Layer 2 of a small transformer language model trained on English Wikipedia (12 layers, counted from 0, width 128).
A neuron's activation on a vector x is SiLU(gate . x) times (in . x), where the dot is the dot product.

Input weights of the MLP neurons that the questions are about. A number n stands for n times 0.01.
n42 gate: -4 -14 -33 14 -4 -14 2 9 -6 -12 19 -13 6 -8 -8 6 -2 22 -9 -16 -17 -14 12 -17 29 4 -10 -8 -12 1 7 15 2 -21 18 4 0 23 -6 -10 -8 2 -4 -44 30 -20 13 -8 -18 -9 2 -22 -2 -36 -16 -4 -3 18 -18 3 27 -11 4 -24 35 -43 8 5 -5 -12 -12 2 44 10 10 3 -2 -6 -13 18 0 4 10 13 28 -3 1 12 -6 -26 2 26 30 -26 -44 -1 39 -33 -33 25 12 6 28 13 21 27 29 -8 -36 -17 2 13 4 -18 19 2 5 1 17 9 -12 10 1 9 -16 -36 -2 31
n85 gate: 27 -15 57 37 -70 0 -15 -24 -58 17 -17 -3 -16 31 -9 19 -17 35 -13 -9 -4 -15 -24 12 -34 -17 16 54 40 72 -19 78 -10 45 63 31 -49 -71 -6 23 3 15 36 4 38 -12 -56 0 20 9 -28 -69 68 9 71 -7 3 36 -17 1 -24 -27 -7 34 39 4 7 11 -10 -14 4 62 0 0 -1 -33 42 -47 -73 -42 28 0 -26 -35 -4 -13 -9 36 34 9 53 9 -50 -28 17 7 45 -44 -9 -11 -27 -35 17 -17 44 20 -13 37 13 32 -12 -40 -35 -72 -21 41 -15 -16 35 61 -20 24 -4 -3 5 14 -39 36
n110 gate: -68 16 -10 26 2 37 32 -51 8 -33 33 5 -11 49 -20 2 -11 -22 -2 2 6 44 -38 27 -12 -58 20 -6 -40 -18 7 -17 22 43 62 -10 53 -25 5 27 24 68 -1 43 -7 -2 -10 -15 13 20 26 8 6 17 -15 -7 -8 36 18 -3 -28 6 18 2 0 -25 -9 19 -52 46 -31 -24 -7 -23 17 22 7 -3 -6 20 9 -14 2 -41 -9 17 -3 -9 35 -84 32 -20 -25 -2 43 13 -20 -22 35 3 3 -2 -7 11 -9 14 1 -2 -11 19 -3 -24 -38 -67 -8 -13 -47 -15 10 -56 -28 0 13 14 -3 21 -25 -14
n180 gate: 7 -24 -62 -26 4 18 5 10 -4 -18 -12 -75 -3 19 -3 1 -68 28 -8 15 -14 -32 38 -33 -2 51 12 -3 -16 -11 -17 -48 -57 10 -38 -3 1 2 -24 41 -57 39 4 -2 33 -44 -34 -64 -28 55 16 18 -61 24 32 -9 -16 -16 16 -1 -44 36 15 32 7 -2 -13 -51 -32 9 -42 -83 -18 15 -5 -36 0 -2 -2 -53 -5 7 -12 60 -18 96 -15 -17 8 -4 50 -32 3 9 -29 -21 -46 -19 -17 36 -15 -5 -65 -34 27 -55 12 -40 37 37 36 -11 -30 -18 -22 -43 -23 -26 60 -6 -29 -24 -21 27 17 -12 32 29
n243 gate: -6 -41 -3 -26 -5 31 -49 8 33 -15 21 16 26 37 -10 8 -23 -44 2 30 36 10 43 -7 10 -1 7 -31 2 12 -17 -19 26 23 -51 50 -10 5 26 -13 -25 -40 0 -53 11 -43 -20 -30 15 -9 20 -31 -3 -2 -29 -28 -19 -6 -25 -6 12 -6 -2 16 -14 -47 -48 33 -37 -5 -39 11 -11 2 10 -37 4 35 -11 29 -29 -22 2 -20 16 -17 5 17 42 14 57 -46 -10 -12 -25 27 -28 58 14 43 1 10 -30 -23 17 10 -14 22 -17 -27 -35 -11 -31 -7 31 16 5 -23 39 -29 -2 26 16 12 31 11 -2 74
n281 gate: -2 4 -14 11 -8 19 25 31 8 16 -24 11 4 34 12 38 -20 28 -22 -29 -45 -4 20 -10 50 -2 23 -27 23 -50 15 19 -32 -16 19 55 0 49 48 -23 39 0 9 12 47 0 56 -33 -10 -24 -4 57 -50 -9 55 -4 50 -37 -1 -27 -32 36 11 38 51 67 -62 11 -23 16 -18 -3 -14 -16 -6 -36 -43 4 -9 -9 34 24 31 24 -49 31 -18 4 -14 -21 -13 -4 -8 -6 12 23 44 -14 -17 3 -18 11 6 -37 4 45 30 45 -35 9 15 28 -9 17 22 -10 2 -3 -18 11 25 31 25 4 53 -73 -30 -3
n42 in: 8 -27 10 -6 -6 -37 -26 12 -13 11 -4 9 -31 -16 6 -9 -7 15 8 5 8 2 8 -5 2 -34 -13 -35 5 21 -1 -1 -8 6 -15 -19 2 -5 -15 16 1 -9 26 -5 -5 4 -13 -20 17 13 8 25 -19 -6 -3 1 1 3 -5 14 9 -7 -12 12 2 -34 -16 -13 -5 -1 -33 -31 19 37 10 -27 14 23 -15 38 21 11 -4 23 11 -23 5 6 6 -20 -12 14 17 -38 9 -10 25 2 -14 6 -32 22 27 -19 -1 25 18 -9 -36 -19 -15 -8 21 -6 9 -7 -12 -14 19 -1 2 29 -4 13 -32 -10 8 -17
n85 in: -23 -8 44 43 -40 28 -53 -31 -48 40 -20 20 -48 7 -19 -9 36 38 20 -44 -19 -7 -19 -8 -47 4 -19 2 37 58 24 65 27 51 33 60 -41 -46 -27 37 4 -32 -25 -24 4 31 -59 1 12 -18 -45 -39 36 -27 82 20 7 21 -35 -28 -46 -12 0 38 61 -3 -4 -35 -1 35 57 35 12 50 2 -59 -17 -64 -6 -10 20 1 4 -63 16 -4 4 33 23 -8 38 -12 -41 -37 16 35 13 -30 -7 15 24 -30 -17 18 11 -45 13 22 -6 -12 -29 -47 -41 -74 -17 47 -54 10 41 49 -6 32 18 6 38 -19 -27 36
n110 in: -26 14 7 33 -6 23 19 -15 -28 23 49 0 0 51 -9 4 33 -19 -18 -1 -17 17 -17 3 -29 -35 -35 -4 -35 -10 16 11 -1 -20 67 10 18 -29 -13 12 11 56 -2 -2 4 24 32 -24 22 0 49 51 18 -32 3 -9 25 28 2 14 -13 26 15 7 12 -74 -21 -25 -59 37 -5 -46 3 2 12 -18 11 18 7 4 34 -10 -8 18 -31 -17 -11 -10 -20 -72 22 -1 -65 -27 12 17 -35 -4 18 48 38 2 9 11 32 0 22 -6 -8 42 -45 -18 -61 -25 -16 15 5 -5 19 -45 -4 25 6 28 -3 39 -25 27
n180 in: -17 12 18 -44 -58 -16 -1 1 -68 -37 -13 -41 21 42 19 4 -10 -28 -9 16 3 -36 22 -6 28 31 -8 15 11 18 -64 10 -34 -10 4 17 31 -35 -21 -48 -33 41 -15 -36 15 -6 -69 16 -32 20 18 16 -34 15 -32 7 37 -12 27 41 -23 -46 43 69 -40 18 2 -6 -14 6 -17 -34 32 -5 -42 18 -26 26 11 2 -36 -31 36 16 -36 1 -89 34 -37 -50 15 5 24 -14 -23 8 -6 16 -8 13 -22 14 3 -68 -37 -8 -9 35 -21 -7 41 0 -2 38 27 -30 -34 -52 82 21 -11 5 17 16 -29 38 26 10
n243 in: 11 -17 14 -21 3 34 -42 2 -25 -23 25 -6 41 29 -22 24 -13 -7 11 -7 21 6 18 -33 1 26 -9 -16 -18 25 -49 -50 1 -23 -41 42 34 -2 -19 -18 1 14 -3 -30 4 -39 16 -5 12 4 16 -12 10 27 10 19 7 15 -20 -22 1 -5 -4 29 -8 -4 -35 22 -47 -7 -37 -9 15 0 -7 20 -24 -4 5 47 -43 -1 21 12 -28 -24 -15 -35 23 38 46 -34 -40 -33 15 6 -33 -3 39 -3 11 27 -47 -8 20 -11 -1 7 4 -11 -5 -25 -72 -20 24 -8 8 -6 39 21 -20 29 -10 -33 18 7 -32 18
n281 in: 25 -28 32 -14 -1 -19 -43 -23 0 -6 47 -24 -36 0 -25 -14 41 -57 -3 33 35 5 -13 18 -29 17 -32 31 -24 23 7 -36 39 -12 -12 -49 16 -21 -24 -17 -19 21 -30 9 -44 -6 -50 14 -2 14 -47 -24 11 62 -29 50 1 30 2 30 28 -46 14 -18 -38 -53 33 10 37 31 10 22 33 67 3 -3 20 -16 18 -20 -5 0 -19 -50 16 -24 49 -25 -37 56 16 14 -1 -3 9 -19 -44 -17 5 -15 -28 -6 13 41 9 -51 -23 -49 30 -1 -11 -10 0 46 -40 11 6 21 39 -4 -10 8 -54 12 4 64 33 -32

Each question shows a token from some text and the vector x that enters the MLP there. A number n stands for n times 0.013.

" w": -5 24 -11 -22 0 3 1 -36 9 3 -28 -7 0 4 43 12 30 -3 -9 -9 -6 12 -1 2 18 13 3 -17 -21 -10 11 -4 13 12 -30 -5 19 24 -13 -6 10 -26 21 -11 -12 -15 8 -17 0 18 -2 -7 31 13 6 11 -18 -25 -1 6 -22 -8 -36 -3 -2 7 12 -18 2 23 12 -2 15 28 5 -5 -8 0 -19 34 5 14 19 -25 3 -16 3 -14 1 22 26 -2 -17 -24 4 -15 -7 13 -27 -10 1 -29 -2 -15 11 -7 -9 -10 3 -44 -21 23 -8 12 -7 -17 6 -25 0 -12 23 -2 -18 12 -14 -6 -5 7
Which three neurons fire most, strongest first? n243, n110, n180

"rit": -7 -2 13 -9 8 -3 13 9 0 -5 -2 1 -3 21 25 -2 7 -5 7 -25 -22 -31 3 -21 11 10 -11 -1 -13 -26 -2 -20 29 5 -3 -22 26 -9 23 54 -40 14 -34 0 14 11 1 26 5 25 20 -27 39 -1 -26 13 -5 5 4 -1 6 2 -22 5 1 -8 11 2 4 -4 -2 6 28 4 -25 -19 -6 -18 6 -9 -11 23 11 -30 8 -18 -21 -18 -11 11 -45 1 0 7 -11 3 11 -1 21 16 15 -9 -12 10 -10 12 -25 -20 7 -33 1 -11 -10 -27 12 22 -12 3 15 18 0 12 -4 4 33 3 23 15
Which of these neurons fires most? n243

"man": -20 39 9 -10 2 -18 -19 -20 8 11 -1 3 -23 15 -10 -2 15 0 -8 -15 2 13 18 -31 12 -8 -29 -55 -17 18 -8 -2 -1 -12 5 -10 16 32 -1 -36 -33 -25 8 -8 1 11 3 5 9 16 11 8 -18 21 0 6 -10 30 13 -1 -5 -11 -33 -3 26 4 -12 -4 -7 -2 6 15 21 -33 0 -1 -23 6 13 23 -30 -3 5 -4 22 35 33 8 -7 3 11 13 32 16 -10 17 5 4 -19 3 1 -11 -6 1 -29 -9 -7 2 18 -19 -4 -5 -2 15 -25 4 -20 9 1 20 -20 -14 13 24 4 -23 17 -16
The most active neuron and its activation: n110, at about 0.18

"in": -12 17 9 22 -13 2 -2 9 -28 10 -1 -2 14 15 -3 -11 8 -6 1 -14 0 19 16 -33 10 9 -42 -43 -34 3 6 1 12 -16 -36 -11 2 -14 -17 4 -18 -17 -7 31 10 -5 -9 5 11 -5 34 -9 6 -8 -60 -6 -4 4 -8 -2 -31 -8 3 16 -2 -10 8 20 1 -42 -2 -3 19 -5 -13 0 -26 -7 12 2 26 3 12 -17 15 19 6 -2 -11 20 11 -9 30 -27 20 -8 1 19 -13 20 4 9 34 -8 -13 9 -14 -10 9 14 10 2 -1 -7 -7 28 -4 -10 -18 4 -23 -1 -20 32 11 -5 10 -6
The most active neuron and its activation: n42, at about 0.12

"as": -12 13 -4 10 -2 11 8 12 16 25 16 34 7 19 -11 -3 4 -11 -9 -18 8 8 -2 -46 21 14 -88 -29 -9 8 11 -20 -13 -5 -2 -11 13 2 -9 -18 -11 5 -21 29 11 18 2 -35 2 3 17 -11 13 7 0 12 -10 -4 9 26 -6 -16 -26 19 23 -5 1 35 12 -16 -13 17 -19 10 18 32 -6 -25 2 -9 7 -3 -1 -32 -5 16 -3 3 -3 27 -24 24 31 22 22 10 5 11 -11 11 -6 -1 -2 3 13 4 -5 -2 -17 19 -25 4 37 -10 -13 13 12 -16 -8 8 -13 7 -9 3 14 -1 7 11
Which of these neurons fires most? n180

"o": -27 -3 3 6 6 10 -4 -18 12 10 7 29 10 10 16 4 13 -11 8 4 -32 18 -8 7 -6 -1 -25 -12 -7 -22 36 11 3 -4 -13 -1 -13 -18 -6 -50 -14 -4 -9 2 -9 20 14 -16 2 2 -19 -3 -11 -21 4 20 16 -14 3 28 1 -23 -21 27 -22 -1 26 17 28 -25 -14 -10 0 14 -36 6 -24 -15 -4 -20 6 3 1 0 19 -4 -27 26 11 9 -9 -63 -9 -8 45 -8 4 11 5 11 6 -2 1 16 -9 1 -15 9 38 10 7 19 -4 6 -7 8 -4 10 8 -4 -9 16 -18 36 -1 16 2 -7
The two highest activations, in order: n42, n243

" dis": -4 4 6 -38 15 10 12 -18 -15 -15 -21 0 2 -9 18 9 1 -14 3 -35 3 -19 -12 -12 24 10 -12 21 -12 -31 0 1 -3 1 -24 23 8 17 -2 -24 -10 28 -27 -3 -18 4 -18 -16 -7 -15 -23 -49 0 -27 -3 7 15 -14 -13 12 3 -19 -17 1 1 -9 32 7 -6 21 6 21 31 -21 -26 18 33 13 24 1 -20 5 16 -16 -1 -10 -2 12 1 14 -6 -1 4 2 -10 11 14 11 -13 -10 11 -13 -5 -3 14 2 -23 -22 4 -20 15 -7 -10 13 40 -22 -2 -17 16 4 -8 5 1 21 16 -43 -14 12
The most active neuron and its activation: n110, at about 0.39

" and": -7 -6 3 -4 -12 10 4 -20 10 -12 -5 -8 1 1 19 3 11 12 9 3 1 -6 -18 -21 -3 25 22 -17 10 7 -2 39 3 -6 -3 -4 13 -7 -18 13 -1 -8 -5 -7 -1 1 -18 -10 -16 -6 -25 -19 21 13 -19 -5 3 -49 -5 -22 2 17 -1 5 23 12 12 -17 -5 -8 -18 1 3 -12 -11 28 0 28 -10 -9 -70 6 15 -8 6 3 23 -14 -27 32 2 14 9 -6 5 -15 -16 5 25 14 13 -5 -3 -8 -21 -1 -27 4 -1 11 3 -4 4 -1 -7 10 37 -2 -15 -25 12 14 37 -7 6 7 10 17
Which of these neurons fires most? n110

" of": -13 4 -19 20 -9 -31 -1 -15 7 4 -18 -31 -14 -43 19 5 -9 -13 -3 2 18 5 11 -64 18 31 46 8 2 5 -24 -2 -5 -4 -26 5 3 -16 -9 4 -18 -8 -26 2 10 -2 -8 1 22 2 -17 10 -18 -11 -28 -8 -5 8 8 -15 -8 -4 -1 -5 19 -9 -2 12 6 -18 21 -16 -5 -17 -14 -3 -30 23 17 31 -38 5 -18 -7 0 -16 18 -8 -13 8 -24 -13 12 9 3 -13 -3 25 12 5 3 -6 -7 2 -46 -5 5 31 12 9 24 -7 6 12 -3 11 6 -2 -9 -38 3 1 -4 21 -2 -1 10 -11
Which of these neurons fires most? n110

"ent": -30 22 -2 -6 -5 -10 -12 14 -1 -6 8 2 -21 -9 -16 -1 -5 -10 8 -5 -2 -3 14 -42 12 29 -38 -5 -10 2 45 -32 23 -18 8 15 -13 -2 -8 -4 2 -15 -10 -6 -2 19 -12 -12 23 4 15 6 -4 8 9 23 11 -1 -11 -16 -4 -19 -10 0 10 -19 32 9 -27 -8 -12 6 10 -17 -1 19 -7 4 25 32 28 -10 7 -9 27 -16 -18 4 -9 -8 3 24 4 -5 -3 -6 18 16 -2 22 -18 2 7 6 -38 2 11 22 45 -7 -9 3 15 0 -19 13 11 3 -14 -19 2 14 -9 -7 13 -21 10 19
The two highest activations, in order: n42, n180